Layer 6 of a small transformer language model trained on English Wikipedia (12 layers, counted from 0, width 128).
A neuron adds its activation times its output weights to the MLP's output. To switch it off is to set its activation to zero at one token and run the rest of the model.

Output weights of the MLP neurons that the questions are about. A number n stands for (n - 500) times 0.00055.
n20: 535,341,467,419,363,357,426,439,249,619,452,435,571,606,496,683,500,258,254,648,496,554,577,436,555,500,496,606,241,479,473,424,481,551,555,542,476,385,358,575,504,476,707,285,431,623,674,414,358,404,568,646,319,714,359,557,551,454,305,522,558,185,749,681,529,916,482,652,449,317,649,432,689,454,418,459,540,549,607,392,372,377,611,678,381,400,569,496,726,504,622,526,564,642,484,349,640,154,604,442,572,374,568,393,366,139,359,436,445,553,269,569,525,205,645,435,532,500,600,410,462,508,521,671,679,470,477,437
n37: 447,394,511,413,347,575,462,601,480,595,678,504,358,677,763,584,732,380,630,652,504,477,718,516,316,432,624,515,413,412,477,520,619,250,471,526,469,399,545,516,645,663,456,290,690,406,474,496,793,375,625,573,752,657,471,436,442,418,504,543,427,466,434,653,396,333,356,432,496,584,466,570,553,586,589,493,559,433,772,372,511,400,733,377,500,688,489,696,675,651,481,671,458,621,473,510,371,317,556,553,507,586,319,529,460,388,738,680,28,526,411,560,234,508,490,376,655,262,586,442,484,410,269,657,362,507,229,473
n69: 504,385,375,642,508,403,430,118,800,341,713,439,463,366,447,403,715,342,434,716,443,773,588,698,189,496,344,511,507,480,144,480,394,656,478,470,567,393,546,433,281,405,530,673,487,511,511,582,448,408,520,634,590,443,438,515,347,477,415,290,525,458,488,357,652,517,496,345,589,407,705,553,443,561,615,604,668,440,719,443,388,657,543,500,715,367,576,515,407,665,587,813,300,634,520,437,345,562,657,392,455,580,428,577,508,459,443,472,668,492,184,417,463,535,405,500,457,177,393,578,608,332,532,578,507,526,588,728
n102: 713,293,617,456,424,351,582,580,711,317,293,405,520,556,413,426,550,408,396,539,466,297,597,676,365,212,327,413,563,367,541,187,444,562,492,636,441,500,504,285,319,255,768,409,134,842,528,516,574,637,324,332,315,408,364,552,558,700,453,473,500,398,388,530,504,369,504,706,836,296,476,674,633,500,616,233,601,686,612,617,551,623,446,360,507,596,546,298,496,458,408,429,594,577,421,485,320,516,508,692,488,396,534,546,589,659,735,387,349,576,413,632,741,488,403,496,489,428,492,527,610,387,474,492,309,500,729,189
n104: 255,270,153,553,500,623,504,518,225,428,569,434,389,266,382,312,628,758,344,608,755,540,377,596,471,694,456,522,383,519,469,527,452,500,273,478,605,395,627,548,505,536,680,436,475,439,500,308,432,654,263,521,663,326,116,413,461,409,356,404,575,744,586,425,259,533,398,621,629,278,513,491,390,561,725,115,551,758,509,623,633,884,346,781,508,529,707,504,811,555,149,258,588,467,441,460,587,513,496,473,418,561,454,622,333,458,270,577,341,535,432,604,373,415,492,531,787,574,573,543,409,456,215,704,627,677,513,523
n107: 581,582,754,277,441,474,377,678,357,359,594,454,276,634,688,610,551,358,754,655,675,602,358,466,407,716,387,496,732,565,463,622,560,666,360,561,424,508,363,659,521,546,334,527,368,508,416,563,366,492,676,547,284,568,691,299,761,512,470,488,430,332,487,383,396,566,625,448,446,561,238,524,593,295,253,334,334,551,524,464,492,769,329,555,607,715,546,547,389,217,468,782,428,512,634,448,441,402,212,697,556,552,263,477,295,435,408,719,364,604,286,416,626,657,463,625,553,714,529,476,566,338,417,406,747,516,387,809
n140: 344,629,448,737,477,454,603,675,446,441,299,452,416,662,445,419,413,398,661,799,480,577,516,483,268,439,433,259,556,558,623,242,588,565,570,433,596,551,583,448,567,563,419,521,511,599,453,345,329,606,563,379,441,639,429,681,624,582,584,491,664,371,546,439,388,389,574,646,354,506,421,497,372,576,551,413,553,580,503,548,397,220,434,453,344,497,509,546,523,619,506,609,567,524,474,547,583,597,554,684,434,557,340,595,402,517,402,639,187,522,507,620,473,487,609,570,575,702,408,593,608,589,642,392,519,531,551,559
n183: 363,592,551,599,659,514,280,553,455,592,612,345,767,447,726,641,584,567,613,411,746,465,485,342,558,481,610,313,718,492,481,547,655,629,650,625,357,660,394,558,540,575,370,434,573,626,293,533,626,622,480,493,524,250,346,401,487,538,823,656,480,450,590,594,312,430,618,581,601,693,390,507,431,330,717,500,388,360,417,630,526,541,425,528,344,243,594,669,353,562,375,433,801,457,496,559,389,539,443,543,455,432,397,416,286,325,485,508,367,477,626,712,394,765,352,489,318,657,551,259,301,405,571,263,504,500,576,386
n200: 188,451,446,534,729,379,602,697,422,698,734,577,489,466,348,533,550,339,605,516,465,451,496,431,464,638,515,722,462,627,462,369,276,576,336,663,577,522,452,670,450,278,580,441,700,314,471,295,735,612,384,587,334,467,439,692,434,577,688,493,584,575,554,289,592,665,462,682,576,545,212,329,619,529,444,576,488,492,460,485,558,490,722,258,615,387,472,504,654,422,500,689,632,504,581,649,604,556,678,436,701,651,492,504,516,627,449,427,596,559,869,515,607,614,719,552,476,473,365,522,350,448,659,500,536,361,389,561
n212: 588,378,496,581,691,348,693,529,591,653,596,469,621,453,693,529,596,629,441,492,442,611,299,458,391,393,390,683,632,387,474,458,485,376,500,610,405,555,518,420,668,364,564,422,488,570,460,493,578,555,375,511,673,398,384,624,435,344,639,528,472,522,334,429,437,587,442,523,526,485,467,464,504,591,645,511,796,708,525,456,608,670,474,515,663,572,628,380,493,567,112,464,309,490,613,614,424,352,408,433,518,871,366,532,454,492,355,641,330,790,780,489,457,785,723,584,497,341,572,585,588,489,422,241,624,702,570,598
n229: 785,366,466,559,308,631,318,746,352,280,582,530,705,493,534,523,182,468,774,354,624,508,269,654,522,465,258,515,615,471,722,411,539,376,717,539,703,512,601,449,573,476,343,204,241,461,481,394,561,637,468,629,704,764,538,710,730,325,657,481,496,484,440,429,418,534,263,350,397,500,527,684,390,376,538,351,660,332,407,637,573,557,516,500,603,436,345,466,179,478,608,98,530,608,552,625,427,488,523,587,684,434,496,500,578,362,608,545,520,457,731,364,454,416,579,496,551,397,520,375,636,531,562,523,485,546,559,303
n273: 646,368,463,944,516,469,531,550,560,522,589,642,634,578,599,504,488,440,410,484,671,353,512,460,574,399,684,383,294,467,328,620,580,748,312,358,408,654,466,508,247,381,342,551,504,512,458,373,582,573,648,601,581,489,500,420,176,588,520,504,545,205,460,298,518,637,284,455,473,426,573,681,365,618,698,432,653,601,428,577,534,832,579,423,333,383,714,719,644,408,591,483,342,562,472,682,576,578,550,477,568,447,428,293,248,578,485,752,182,599,432,450,673,374,489,515,341,317,349,582,471,535,464,612,560,477,450,282
n285: 630,221,618,361,537,575,516,164,547,577,654,365,650,369,440,319,360,516,554,327,513,356,642,521,485,771,540,593,646,466,721,512,551,674,648,591,681,457,520,427,756,202,666,732,247,417,352,273,415,564,426,646,480,618,485,449,601,484,496,293,543,540,708,589,526,337,326,614,476,612,594,597,627,284,581,423,380,280,378,587,655,658,635,621,450,552,564,370,452,481,437,553,346,564,537,385,603,572,611,644,535,586,719,306,425,445,414,303,239,473,602,201,580,634,595,520,556,855,377,604,267,484,371,439,481,578,599,476
n288: 474,451,388,643,304,551,432,361,569,573,468,330,711,396,508,529,410,485,565,788,631,587,275,539,461,255,541,460,725,560,462,554,530,565,550,631,574,470,597,394,402,272,566,640,542,556,751,485,109,395,372,547,435,507,457,522,467,541,496,471,516,458,701,484,664,744,395,652,443,542,597,728,440,574,299,683,296,370,507,500,666,321,546,693,303,386,496,583,557,583,582,264,287,610,523,394,539,576,699,295,559,619,316,468,349,500,544,570,321,719,620,552,604,542,600,384,630,587,519,442,826,613,570,696,562,507,448,651
n297: 595,433,402,427,749,388,288,544,566,515,570,425,503,480,418,475,460,595,782,412,550,449,449,589,597,388,503,413,488,470,651,470,236,598,564,462,701,405,415,420,457,730,556,804,543,529,685,315,488,427,718,574,425,481,341,374,267,541,382,521,384,359,314,476,443,335,669,717,597,378,538,466,443,623,476,537,493,627,563,548,494,530,730,393,310,490,434,430,574,470,519,588,535,449,556,526,371,506,532,413,453,427,553,381,470,381,531,559,278,409,645,484,571,555,427,601,500,339,638,401,510,316,595,518,586,503,370,434
n301: 777,287,368,257,508,701,599,473,730,383,438,622,394,640,269,439,435,678,298,667,533,358,410,512,735,453,434,653,554,458,429,622,473,564,571,609,646,566,609,577,484,448,355,713,272,644,411,269,511,445,512,348,835,830,541,193,587,516,525,374,789,480,629,684,608,432,635,696,754,638,624,527,535,388,416,439,418,475,643,594,734,708,573,599,599,547,308,669,536,448,357,362,648,511,476,493,520,567,613,342,607,492,390,523,521,433,508,622,571,628,415,419,705,296,399,367,452,558,577,329,547,441,431,704,651,615,395,476

Each question names a token from some text and the token that comes next. It shows the activations a of the neurons there, in the order above. A number n stands for (n - 500) times 0.044.

Then comes g, the gradient of the next token's log-probability with respect to the MLP's output, scaled to length 1. A neuron's effect is roughly proportional to its activation times (output weights . g). A number n stands for (n - 500) times 0.00071.

"pr", then "enti"
a: 500,494,511,502,489,495,490,502,409,436,502,499,723,488,502,491
g: 491,546,704,424,658,217,479,325,631,656,597,663,418,466,417,676,564,652,503,537,464,452,575,674,423,455,532,466,450,379,428,420,508,533,710,372,400,754,553,344,476,412,706,520,459,371,431,544,564,572,448,585,388,242,801,462,733,593,468,558,359,206,449,441,429,386,620,363,372,675,535,512,512,413,208,316,738,491,394,500,471,450,702,486,632,453,312,523,407,571,552,486,608,646,668,360,472,565,440,588,499,600,570,603,472,558,545,554,502,407,282,407,218,577,813,585,454,536,540,507,408,362,577,207,649,449,606,475
Which neuron, switched off, lowers the next token's probability most? n285

"the ", then "nec"
a: 518,507,493,493,487,501,498,497,502,431,492,493,494,496,497,436
g: 349,570,627,723,518,425,303,261,649,565,353,399,522,587,302,554,464,544,626,474,485,569,383,438,542,479,432,542,519,568,439,391,543,407,458,543,522,669,513,480,370,187,337,479,434,516,430,522,473,447,706,543,472,704,679,638,265,425,697,305,666,182,213,597,432,594,490,210,488,516,415,647,461,696,445,523,771,572,525,596,612,517,633,720,339,427,429,477,320,781,608,665,580,542,501,568,610,755,528,800,364,510,448,596,558,459,463,400,452,480,704,444,505,508,577,524,587,492,588,436,478,490,310,496,400,636,473,353
Which neuron, switched off, raises the next token's probability most? n212

"b", then "usin"
a: 499,488,506,524,519,498,498,514,497,504,492,504,515,518,464,503
g: 629,465,732,483,450,526,604,571,467,356,663,464,531,416,493,522,468,550,406,551,226,527,528,329,530,458,559,583,474,527,525,258,457,621,283,352,284,436,712,551,643,492,656,533,557,457,504,319,467,287,563,355,485,612,483,565,403,514,462,501,524,378,467,443,395,428,377,572,531,220,550,684,519,309,354,610,254,457,594,634,498,735,180,561,393,576,518,566,512,667,520,584,555,269,377,573,658,391,487,575,471,375,591,457,705,566,663,589,314,783,335,520,458,380,413,797,752,401,318,446,570,351,483,277,697,379,541,475
Which neuron, switched off, lowers the next token's probability most? n102

"of ", then "the "
a: 471,506,497,501,511,502,501,492,500,410,387,486,495,495,586,493
g: 519,483,287,593,555,641,453,316,631,522,299,484,666,402,514,648,336,320,491,535,583,478,377,566,555,687,520,274,489,735,402,675,392,528,484,291,528,693,385,613,420,467,462,614,520,351,443,459,373,493,455,435,557,603,582,751,468,241,530,329,463,591,366,517,426,539,453,677,636,560,285,375,529,573,507,420,587,399,676,342,466,581,522,578,575,282,530,186,593,522,482,442,488,226,555,141,608,506,445,455,355,376,613,453,747,369,318,761,587,371,411,548,409,601,238,397,427,599,568,635,436,595,382,548,456,378,624,524
Which two neurons, each switched off alone, lower its probability most, in order? n212, n229

"h", then "i "
a: 499,283,508,497,487,499,506,496,495,497,494,507,364,497,501,503
g: 552,657,234,809,666,453,496,511,493,477,466,437,418,695,402,660,404,435,546,595,634,493,765,482,426,640,311,359,399,624,494,854,521,626,558,539,390,402,571,499,490,287,631,310,436,611,200,431,383,503,338,330,359,691,469,570,526,471,397,360,467,492,740,434,410,646,455,725,591,476,602,535,339,591,636,681,536,342,493,363,367,652,438,584,636,323,468,842,491,487,387,571,511,557,472,575,427,502,368,550,484,522,590,357,397,536,439,645,515,517,458,621,615,484,504,381,439,477,864,512,713,611,551,568,429,359,444,515
Which neuron, switched off, lowers the next token's probability most? n37

"ing ", then "a "
a: 501,507,501,501,533,496,497,502,503,487,502,578,487,515,531,490
g: 375,461,421,508,470,444,610,519,514,610,317,542,590,447,508,653,359,631,340,257,680,378,471,603,546,592,249,607,246,615,720,466,571,578,525,585,436,572,461,416,505,641,564,528,348,415,539,501,390,553,568,343,500,579,509,335,694,432,620,503,429,546,358,452,479,505,180,494,496,559,547,493,741,553,678,374,641,633,307,514,566,586,679,683,505,627,780,397,520,493,532,601,511,286,623,457,625,452,585,476,331,617,570,366,535,499,599,728,426,519,426,522,816,565,356,580,288,374,25,492,371,539,357,597,604,582,387,465
Which two neurons, each switched off alone, lower its probability most, in order? n273, n104

"by ", then "both "
a: 495,483,607,505,576,503,554,501,501,491,451,502,503,513,691,492
g: 446,637,395,638,489,510,545,445,714,668,326,658,664,333,634,787,601,355,523,391,469,460,425,588,668,620,336,243,571,616,353,615,266,527,473,435,481,563,349,575,215,437,662,621,598,400,524,479,476,851,473,339,611,556,544,667,481,418,763,598,633,391,356,450,547,494,510,483,398,740,597,444,487,617,603,443,689,407,453,661,392,477,738,481,381,404,336,430,424,766,615,603,635,391,480,451,613,301,520,655,325,453,494,555,521,431,526,610,545,606,388,777,465,510,372,367,698,485,389,590,513,397,388,497,405,388,428,478
Which neuron, switched off, lowers the next token's probability most? n69

"for ", then "sp"
a: 519,409,505,508,480,502,535,499,491,503,472,498,499,505,558,498
g: 384,548,576,341,581,381,360,385,558,825,518,554,587,473,500,472,427,494,531,377,485,524,457,391,439,404,465,427,780,605,345,435,487,343,665,410,522,574,528,426,286,547,558,412,525,383,500,445,365,373,376,392,528,716,554,546,544,467,560,455,580,369,435,422,475,500,447,339,437,641,398,805,691,517,311,638,733,241,491,746,455,513,645,430,525,249,225,437,268,537,548,480,449,316,299,359,420,686,418,513,613,345,464,417,493,564,872,424,537,312,812,381,502,461,426,567,581,595,479,378,725,487,426,456,375,597,567,586
Which two neurons, each switched off alone, lower its probability most, in order? n104, n37

"ic ", then "S"
a: 461,495,495,491,509,495,519,494,514,510,495,495,510,499,507,517
g: 641,544,460,644,390,438,494,505,526,477,405,447,319,435,478,502,614,309,559,585,354,403,454,475,285,659,705,612,186,530,552,526,674,637,542,507,314,523,524,439,637,528,443,529,425,727,475,394,539,623,329,315,534,168,343,430,477,487,540,366,465,565,536,341,747,551,620,515,401,296,640,484,503,699,529,526,362,572,376,209,438,485,675,388,654,586,656,299,447,425,430,441,559,474,417,414,664,124,432,339,851,477,466,527,470,481,358,365,453,464,305,460,591,423,774,419,364,446,495,465,699,548,571,535,602,585,591,470
Which neuron, switched off, raises the next token's probability most? n20

"the ", then "Dem"
a: 502,507,490,497,507,507,505,488,499,475,497,500,497,499,541,355
g: 460,552,506,589,353,600,528,548,400,246,546,533,321,526,574,559,659,703,512,480,316,473,424,505,377,411,327,411,372,366,437,509,299,550,402,607,590,417,610,586,733,601,420,460,348,894,420,361,624,357,732,430,546,424,256,377,430,474,324,527,362,553,472,488,449,668,581,575,568,543,756,543,319,707,542,472,279,486,411,285,488,386,445,552,493,501,694,494,522,634,421,396,334,509,582,514,353,435,658,483,678,529,577,498,658,563,277,614,589,801,373,522,642,427,519,608,426,507,535,752,627,529,509,608,737,653,362,291
Which neuron, switched off, raises the next token's probability most? n301

"ze ", then "will "
a: 501,506,523,498,502,498,504,507,535,473,515,509,520,505,502,498
g: 404,580,557,512,421,227,552,511,551,402,329,446,434,424,371,616,390,513,592,813,579,406,398,657,628,689,550,669,398,356,515,639,543,561,740,622,437,436,491,508,525,589,304,543,516,411,484,511,335,570,375,527,533,661,488,561,454,434,668,455,409,238,610,598,494,540,638,561,499,742,489,849,402,377,334,612,464,544,762,681,554,462,683,440,633,533,496,636,663,515,492,587,589,641,481,583,702,442,695,758,495,502,470,522,706,525,597,544,546,648,474,667,593,258,640,297,715,732,581,410,418,464,422,470,420,370,506,774
Which neuron, switched off, lowers the next token's probability most? n212

"as ", then "his "
a: 488,500,561,500,525,500,678,500,502,498,508,497,503,504,757,501
g: 702,452,271,466,394,756,470,642,605,572,264,518,398,799,534,402,559,403,522,494,594,395,362,403,502,306,573,401,424,464,476,619,439,509,592,573,518,591,380,353,483,323,663,433,510,372,195,405,514,491,378,281,295,464,445,628,206,636,617,646,371,633,391,530,437,570,563,523,554,337,508,407,512,530,475,371,444,496,615,571,473,486,440,435,585,402,676,516,796,626,407,300,584,457,592,194,553,489,548,363,451,605,529,342,419,203,510,575,510,658,523,643,525,785,592,587,583,573,524,610,669,465,498,432,506,277,220,416
Which neuron, switched off, lowers the next token's probability most? n297

"B", then "al"
a: 451,490,514,500,499,497,497,675,531,497,502,507,499,511,495,502
g: 493,526,432,425,548,553,394,644,597,556,261,572,390,538,469,677,644,326,547,357,477,479,344,400,439,531,409,326,658,639,473,539,423,574,686,621,211,472,453,485,531,710,238,580,505,661,377,497,399,287,504,433,557,396,432,746,655,343,305,486,573,644,533,583,537,414,423,315,415,647,543,401,497,456,363,459,484,544,274,623,472,430,506,705,619,478,370,360,353,728,343,536,543,616,350,578,370,500,514,397,423,529,503,751,321,406,579,451,509,542,292,447,568,660,400,110,445,722,356,575,373,386,492,411,359,715,676,342
Which two neurons, each switched off alone, lower its probability most, in order? n183, n20

"ate ", then "man "
a: 502,497,490,474,481,498,494,489,545,503,501,235,536,499,533,503
g: 673,566,689,411,220,387,669,583,376,584,554,360,538,737,659,526,576,405,636,352,382,382,657,606,687,281,520,370,411,635,654,549,645,578,773,320,524,332,580,605,516,397,587,404,505,515,494,396,449,498,524,400,327,624,622,460,483,609,441,658,621,563,518,562,583,457,553,485,423,612,470,468,401,346,384,717,538,421,445,499,368,301,469,331,520,653,519,659,575,576,362,336,256,459,590,671,503,436,445,675,688,382,507,500,651,398,313,270,542,567,485,616,365,909,616,402,291,563,544,421,648,557,376,388,442,617,635,611
Which two neurons, each switched off alone, lower its probability most, in order? n273, n104

"en", then ", "
a: 488,495,525,511,500,481,525,518,514,506,499,505,506,552,496,493
g: 346,520,458,263,524,660,464,414,303,448,216,491,439,397,643,260,562,734,465,332,479,564,337,425,401,626,499,638,519,567,301,482,563,540,467,726,647,436,550,541,554,508,654,475,425,346,497,666,419,638,310,293,683,426,592,420,450,493,463,791,309,421,665,427,690,377,444,556,761,603,437,395,676,531,434,479,512,511,399,404,570,540,470,528,526,402,450,657,405,353,301,667,789,436,491,479,733,619,252,436,302,558,443,459,277,320,367,523,427,700,665,653,437,526,454,409,359,548,575,416,529,497,386,521,291,620,464,550
Which neuron, switched off, raises the next token's probability most? n69

"s ", then "final "
a: 529,508,495,512,491,506,504,489,519,478,503,504,492,499,514,419
g: 317,580,530,554,402,425,361,424,441,641,516,492,430,468,708,520,638,462,330,373,607,376,545,348,478,520,453,426,306,565,583,419,590,596,617,636,623,571,310,566,525,454,301,326,577,376,494,297,424,499,511,465,465,425,504,394,401,714,777,711,461,799,593,493,391,575,396,563,157,632,455,422,278,319,357,647,587,264,309,750,470,623,484,401,602,393,496,464,373,146,229,650,340,458,474,561,471,562,572,512,585,686,370,526,478,569,384,394,562,558,462,443,598,573,442,501,451,561,547,646,585,502,387,744,232,581,523,519
Which neuron, switched off, raises the next token's probability most? n20

"en ", then "South "
a: 500,497,505,473,502,496,428,500,496,511,505,655,496,492,544,27
g: 461,588,411,239,448,613,537,289,481,392,473,457,404,590,513,827,540,629,400,433,496,313,692,320,461,606,516,622,578,425,435,510,591,697,361,379,449,359,432,593,606,684,296,445,560,633,443,445,418,577,386,235,593,327,364,430,496,457,471,610,346,792,344,262,459,478,547,468,658,495,617,522,440,408,305,680,584,482,451,462,482,583,361,354,660,522,530,760,686,360,428,369,648,504,366,677,169,349,349,429,553,429,271,420,338,553,518,476,507,479,424,473,523,505,672,450,367,606,488,449,627,496,516,499,781,417,585,731
Which neuron, switched off, raises the next token's probability most? n301

"18", then "0"
a: 500,497,481,492,490,412,508,501,508,577,504,510,520,506,504,530
g: 283,343,596,709,249,536,622,509,400,547,483,515,490,484,424,673,421,671,559,684,590,614,237,526,560,555,433,430,660,426,575,450,597,630,334,382,536,679,503,539,722,334,239,556,559,456,686,292,536,749,392,527,513,528,329,416,455,279,645,545,521,494,468,596,563,595,501,396,551,426,106,667,459,430,485,361,381,425,435,436,358,691,762,530,625,554,450,412,332,393,606,533,425,579,402,432,414,578,307,642,435,369,562,831,528,493,605,422,621,241,507,444,450,553,620,425,544,478,332,522,431,537,498,705,565,287,514,376
Which neuron, switched off, raises the next token's probability most? n107

"e", then "e"
a: 508,486,501,477,500,512,495,509,468,505,480,498,497,496,496,508
g: 539,545,612,476,685,717,389,677,650,189,529,521,385,607,546,488,473,427,645,451,626,788,514,539,526,354,496,291,482,365,558,310,473,578,268,364,474,418,387,392,595,506,496,355,613,712,392,625,334,578,542,529,612,531,438,338,439,689,730,481,524,491,638,400,537,309,523,530,512,597,484,620,567,288,736,667,481,474,384,528,534,409,509,632,621,660,680,372,530,670,304,381,650,270,296,284,349,502,575,480,368,488,404,510,445,288,665,316,356,768,384,287,535,605,662,353,578,486,445,437,583,608,469,419,462,556,608,408
Which neuron, switched off, lowers the next token's probability most? n200

"tri", then "ple "
a: 563,500,486,507,419,505,498,500,504,502,505,484,442,354,510,497
g: 417,407,678,740,484,140,506,571,361,584,696,519,348,659,600,403,522,691,392,552,533,367,282,625,737,487,614,457,548,473,679,568,251,626,494,666,468,640,440,392,773,337,548,488,509,569,407,265,479,330,639,669,454,548,593,460,456,593,630,467,473,559,552,496,487,502,585,411,440,578,870,202,551,621,493,628,658,625,477,486,408,537,504,584,626,714,604,482,439,367,452,444,338,515,455,479,600,479,386,327,327,608,420,462,228,510,495,724,533,589,479,487,514,544,515,403,281,413,332,413,661,515,434,439,503,216,493,533
Which neuron, switched off, raises the next token's probability most? n288

"to ", then "Ma"
a: 500,499,500,492,547,497,520,497,483,498,501,505,505,500,594,492
g: 448,538,758,452,384,331,747,564,497,369,421,463,357,406,371,264,631,493,473,432,403,368,566,460,519,548,716,575,471,296,445,523,216,557,449,534,540,207,434,468,567,538,292,524,523,774,402,621,649,408,737,591,633,317,430,356,622,650,463,413,533,492,525,488,508,461,647,622,541,463,831,556,543,558,566,346,337,611,506,423,510,522,284,475,622,605,739,719,335,211,354,384,491,436,547,466,499,322,456,290,456,492,413,526,461,494,363,514,492,432,507,436,815,506,665,511,511,557,583,422,625,568,506,647,452,723,273,493
Which two neurons, each switched off alone, lower its probability most, in order? n104, n297

"the ", then "s"
a: 615,510,495,500,491,503,500,492,500,441,490,495,509,514,536,447
g: 437,853,574,596,493,537,483,512,423,638,367,592,663,270,508,570,273,442,497,307,551,796,537,427,427,556,562,732,483,600,503,367,531,707,708,523,612,693,633,456,252,650,416,584,635,530,513,487,463,508,444,526,475,541,689,633,578,442,580,515,515,257,484,649,791,189,457,397,576,631,440,530,601,419,640,455,666,511,651,442,272,488,797,675,431,532,435,531,345,468,686,445,401,548,289,206,600,518,458,445,424,546,412,508,486,508,578,652,388,542,733,439,275,420,611,497,436,568,409,486,478,587,451,387,542,460,499,695
Which neuron, switched off, lowers the next token's probability most? n301

"at ", then "si"
a: 493,503,498,506,544,500,498,502,545,498,491,367,562,494,505,506
g: 511,439,577,661,686,484,534,642,421,572,539,506,585,451,470,761,633,495,596,558,509,532,430,608,721,496,759,369,255,602,437,564,605,263,793,465,606,644,634,349,597,557,545,574,433,557,520,541,476,491,618,465,406,687,666,371,605,615,566,537,590,474,478,477,627,541,517,384,719,698,578,554,394,496,539,427,864,416,506,669,242,395,637,546,440,546,280,548,593,375,396,542,414,420,730,240,528,371,538,577,768,565,429,562,718,454,359,416,557,470,479,386,558,717,606,510,338,694,559,548,508,249,338,331,542,499,583,696
Which neuron, switched off, lowers the next token's probability most? n273

"e ", then "of "
a: 506,496,499,474,507,491,510,499,477,462,491,496,495,506,504,500
g: 471,465,330,518,687,445,358,211,489,305,434,551,638,415,464,486,313,484,453,721,551,735,471,559,424,477,396,438,647,162,499,660,702,615,642,512,499,449,370,477,575,344,290,571,503,515,569,510,338,551,428,468,607,610,506,624,596,627,461,273,265,472,396,445,259,438,345,544,367,345,618,435,547,708,577,459,561,328,557,580,235,510,423,440,499,564,362,285,341,727,411,692,463,454,490,427,466,514,341,440,339,471,533,287,321,468,426,781,469,436,721,558,414,544,444,602,783,608,634,508,544,752,459,536,437,491,494,487
Which neuron, switched off, lowers the next token's probability most? n200

"is ", then "held "
a: 499,504,489,498,504,506,529,502,461,481,499,500,490,500,579,494
g: 530,483,73,276,355,609,332,697,486,550,430,669,455,483,494,446,584,616,687,702,327,527,567,445,535,296,541,508,865,598,468,679,410,478,601,608,298,576,713,625,494,694,274,534,531,586,561,548,382,328,460,721,482,509,423,473,563,532,495,496,502,570,687,470,593,529,542,591,385,489,540,537,373,431,502,445,560,370,423,375,514,603,611,311,338,615,582,610,359,321,447,534,420,588,528,760,401,553,499,692,587,651,414,394,429,590,684,513,416,329,524,526,255,511,557,357,480,536,763,416,492,748,773,580,399,537,430,557
Which neuron, switched off, lowers the next token's probability most? n297

"South ", then "who "
a: 499,510,503,584,511,484,495,491,500,467,498,496,587,501,500,503
g: 612,417,485,421,325,571,348,673,599,290,499,395,621,439,591,286,463,345,608,643,699,617,567,729,540,717,545,376,616,575,510,450,545,326,465,736,130,502,347,365,418,625,578,528,434,429,345,524,611,660,615,435,336,441,503,664,424,482,770,423,557,334,799,435,344,519,402,679,634,418,417,571,635,400,504,694,218,559,567,682,528,416,463,358,538,440,399,221,423,693,355,603,422,458,341,516,568,650,489,502,494,372,360,272,433,492,489,432,356,357,549,566,551,637,495,381,538,638,514,355,561,634,454,511,502,368,443,407
Which neuron, switched off, lowers the next token's probability most? n102

"ack ", then "su"
a: 501,500,494,496,505,505,513,504,496,499,499,318,499,543,507,500
g: 388,387,594,514,582,438,471,377,579,437,335,499,473,522,382,344,140,536,675,346,703,339,609,312,578,666,372,525,493,328,323,673,304,535,602,448,494,492,728,364,449,617,572,383,493,470,511,626,533,603,587,763,536,536,635,681,559,615,380,396,434,71,495,643,373,421,296,635,389,648,579,636,656,663,408,471,407,487,613,545,428,457,613,456,381,549,557,462,505,488,693,413,503,396,436,403,695,459,468,547,615,399,347,615,571,583,590,618,404,621,520,396,452,551,365,422,612,575,577,398,836,313,690,601,641,572,298,558
Which neuron, switched off, raises the next token's probability most? n273

"s", then "\" "
a: 508,496,511,503,494,617,507,504,480,503,496,534,471,488,500,487
g: 669,383,594,797,450,424,543,693,478,616,646,445,344,297,280,373,388,276,477,427,738,352,436,633,670,327,346,650,660,541,403,555,887,327,420,392,478,614,566,527,577,517,249,399,401,622,578,676,588,424,459,502,459,522,524,493,503,350,391,431,363,548,372,571,543,530,474,559,480,547,521,691,669,350,185,560,541,480,732,531,463,688,743,403,489,549,619,415,616,599,484,757,424,280,355,442,476,594,435,526,548,646,480,603,492,620,372,524,647,531,417,248,466,631,532,368,502,594,530,649,383,427,591,509,603,621,417,459
Which neuron, switched off, lowers the next token's probability most? n107

"em", then "ic "
a: 506,494,509,500,500,503,516,511,477,459,501,492,504,503,526,485
g: 476,611,489,529,438,579,462,257,345,524,407,458,498,544,751,455,385,476,374,585,550,484,395,597,611,440,328,599,458,554,392,505,404,246,598,479,555,422,513,553,312,775,720,481,632,378,606,400,325,335,453,397,439,279,315,431,354,455,640,654,349,688,540,645,435,527,447,320,654,260,515,673,592,763,416,407,687,611,390,504,617,674,590,519,468,412,692,508,490,532,577,161,647,616,615,317,460,531,664,430,435,482,381,659,587,531,569,288,564,554,434,420,600,267,463,529,399,413,288,446,270,682,352,433,475,502,300,464
Which neuron, switched off, lowers the next token's probability most? n200

"Wh", then "en "
a: 486,432,486,497,698,512,510,575,526,482,524,493,513,516,501,500
g: 800,352,573,425,294,468,416,799,562,378,363,310,345,514,571,413,526,554,445,398,727,687,754,507,655,650,474,640,476,553,442,578,421,438,463,580,355,596,492,573,440,559,494,645,472,497,351,644,546,536,447,561,382,654,588,378,404,666,436,630,446,403,550,669,541,810,466,535,547,508,416,425,399,398,446,532,417,500,364,347,385,483,661,643,298,419,601,163,363,651,786,637,351,175,582,449,531,517,314,385,491,357,446,509,367,482,535,504,479,464,586,657,721,483,622,787,368,427,433,402,504,526,482,551,378,583,320,480
Which neuron, switched off, raises the next token's probability most? n104

"b", then "ound "
a: 499,496,502,512,495,510,504,499,500,498,696,497,512,522,428,499
g: 602,504,575,484,344,647,245,443,251,434,435,584,508,616,690,689,582,331,361,827,345,522,377,395,526,690,561,660,657,520,500,584,516,498,677,475,507,464,340,693,602,667,495,403,412,498,569,479,619,501,585,607,634,534,465,495,492,533,352,451,595,356,337,541,537,568,651,551,658,482,406,554,385,616,563,426,614,565,720,492,556,628,529,580,318,519,347,322,377,493,459,462,727,734,283,223,432,507,453,620,385,643,325,448,474,384,504,426,556,746,212,414,272,354,304,604,676,361,518,567,340,402,483,617,439,694,557,366
Which neuron, switched off, lowers the next token's probability most? n229

": ", then "30 "
a: 506,383,492,504,499,498,504,499,498,504,500,504,502,501,492,495
g: 399,671,629,392,416,609,302,438,464,343,445,465,412,683,572,736,740,463,321,359,483,527,500,614,596,504,612,337,459,318,381,454,502,450,394,483,529,436,280,556,592,456,368,458,444,375,536,591,400,572,502,533,543,614,490,826,530,533,416,739,478,564,215,283,279,564,512,411,393,547,429,663,417,169,541,762,478,405,523,502,499,345,662,458,470,560,532,398,199,568,414,556,524,702,321,523,567,322,208,422,481,642,447,194,402,529,454,586,513,699,371,589,580,601,421,386,507,337,408,497,537,493,497,704,323,479,454,563
Which neuron, switched off, raises the next token's probability most? n37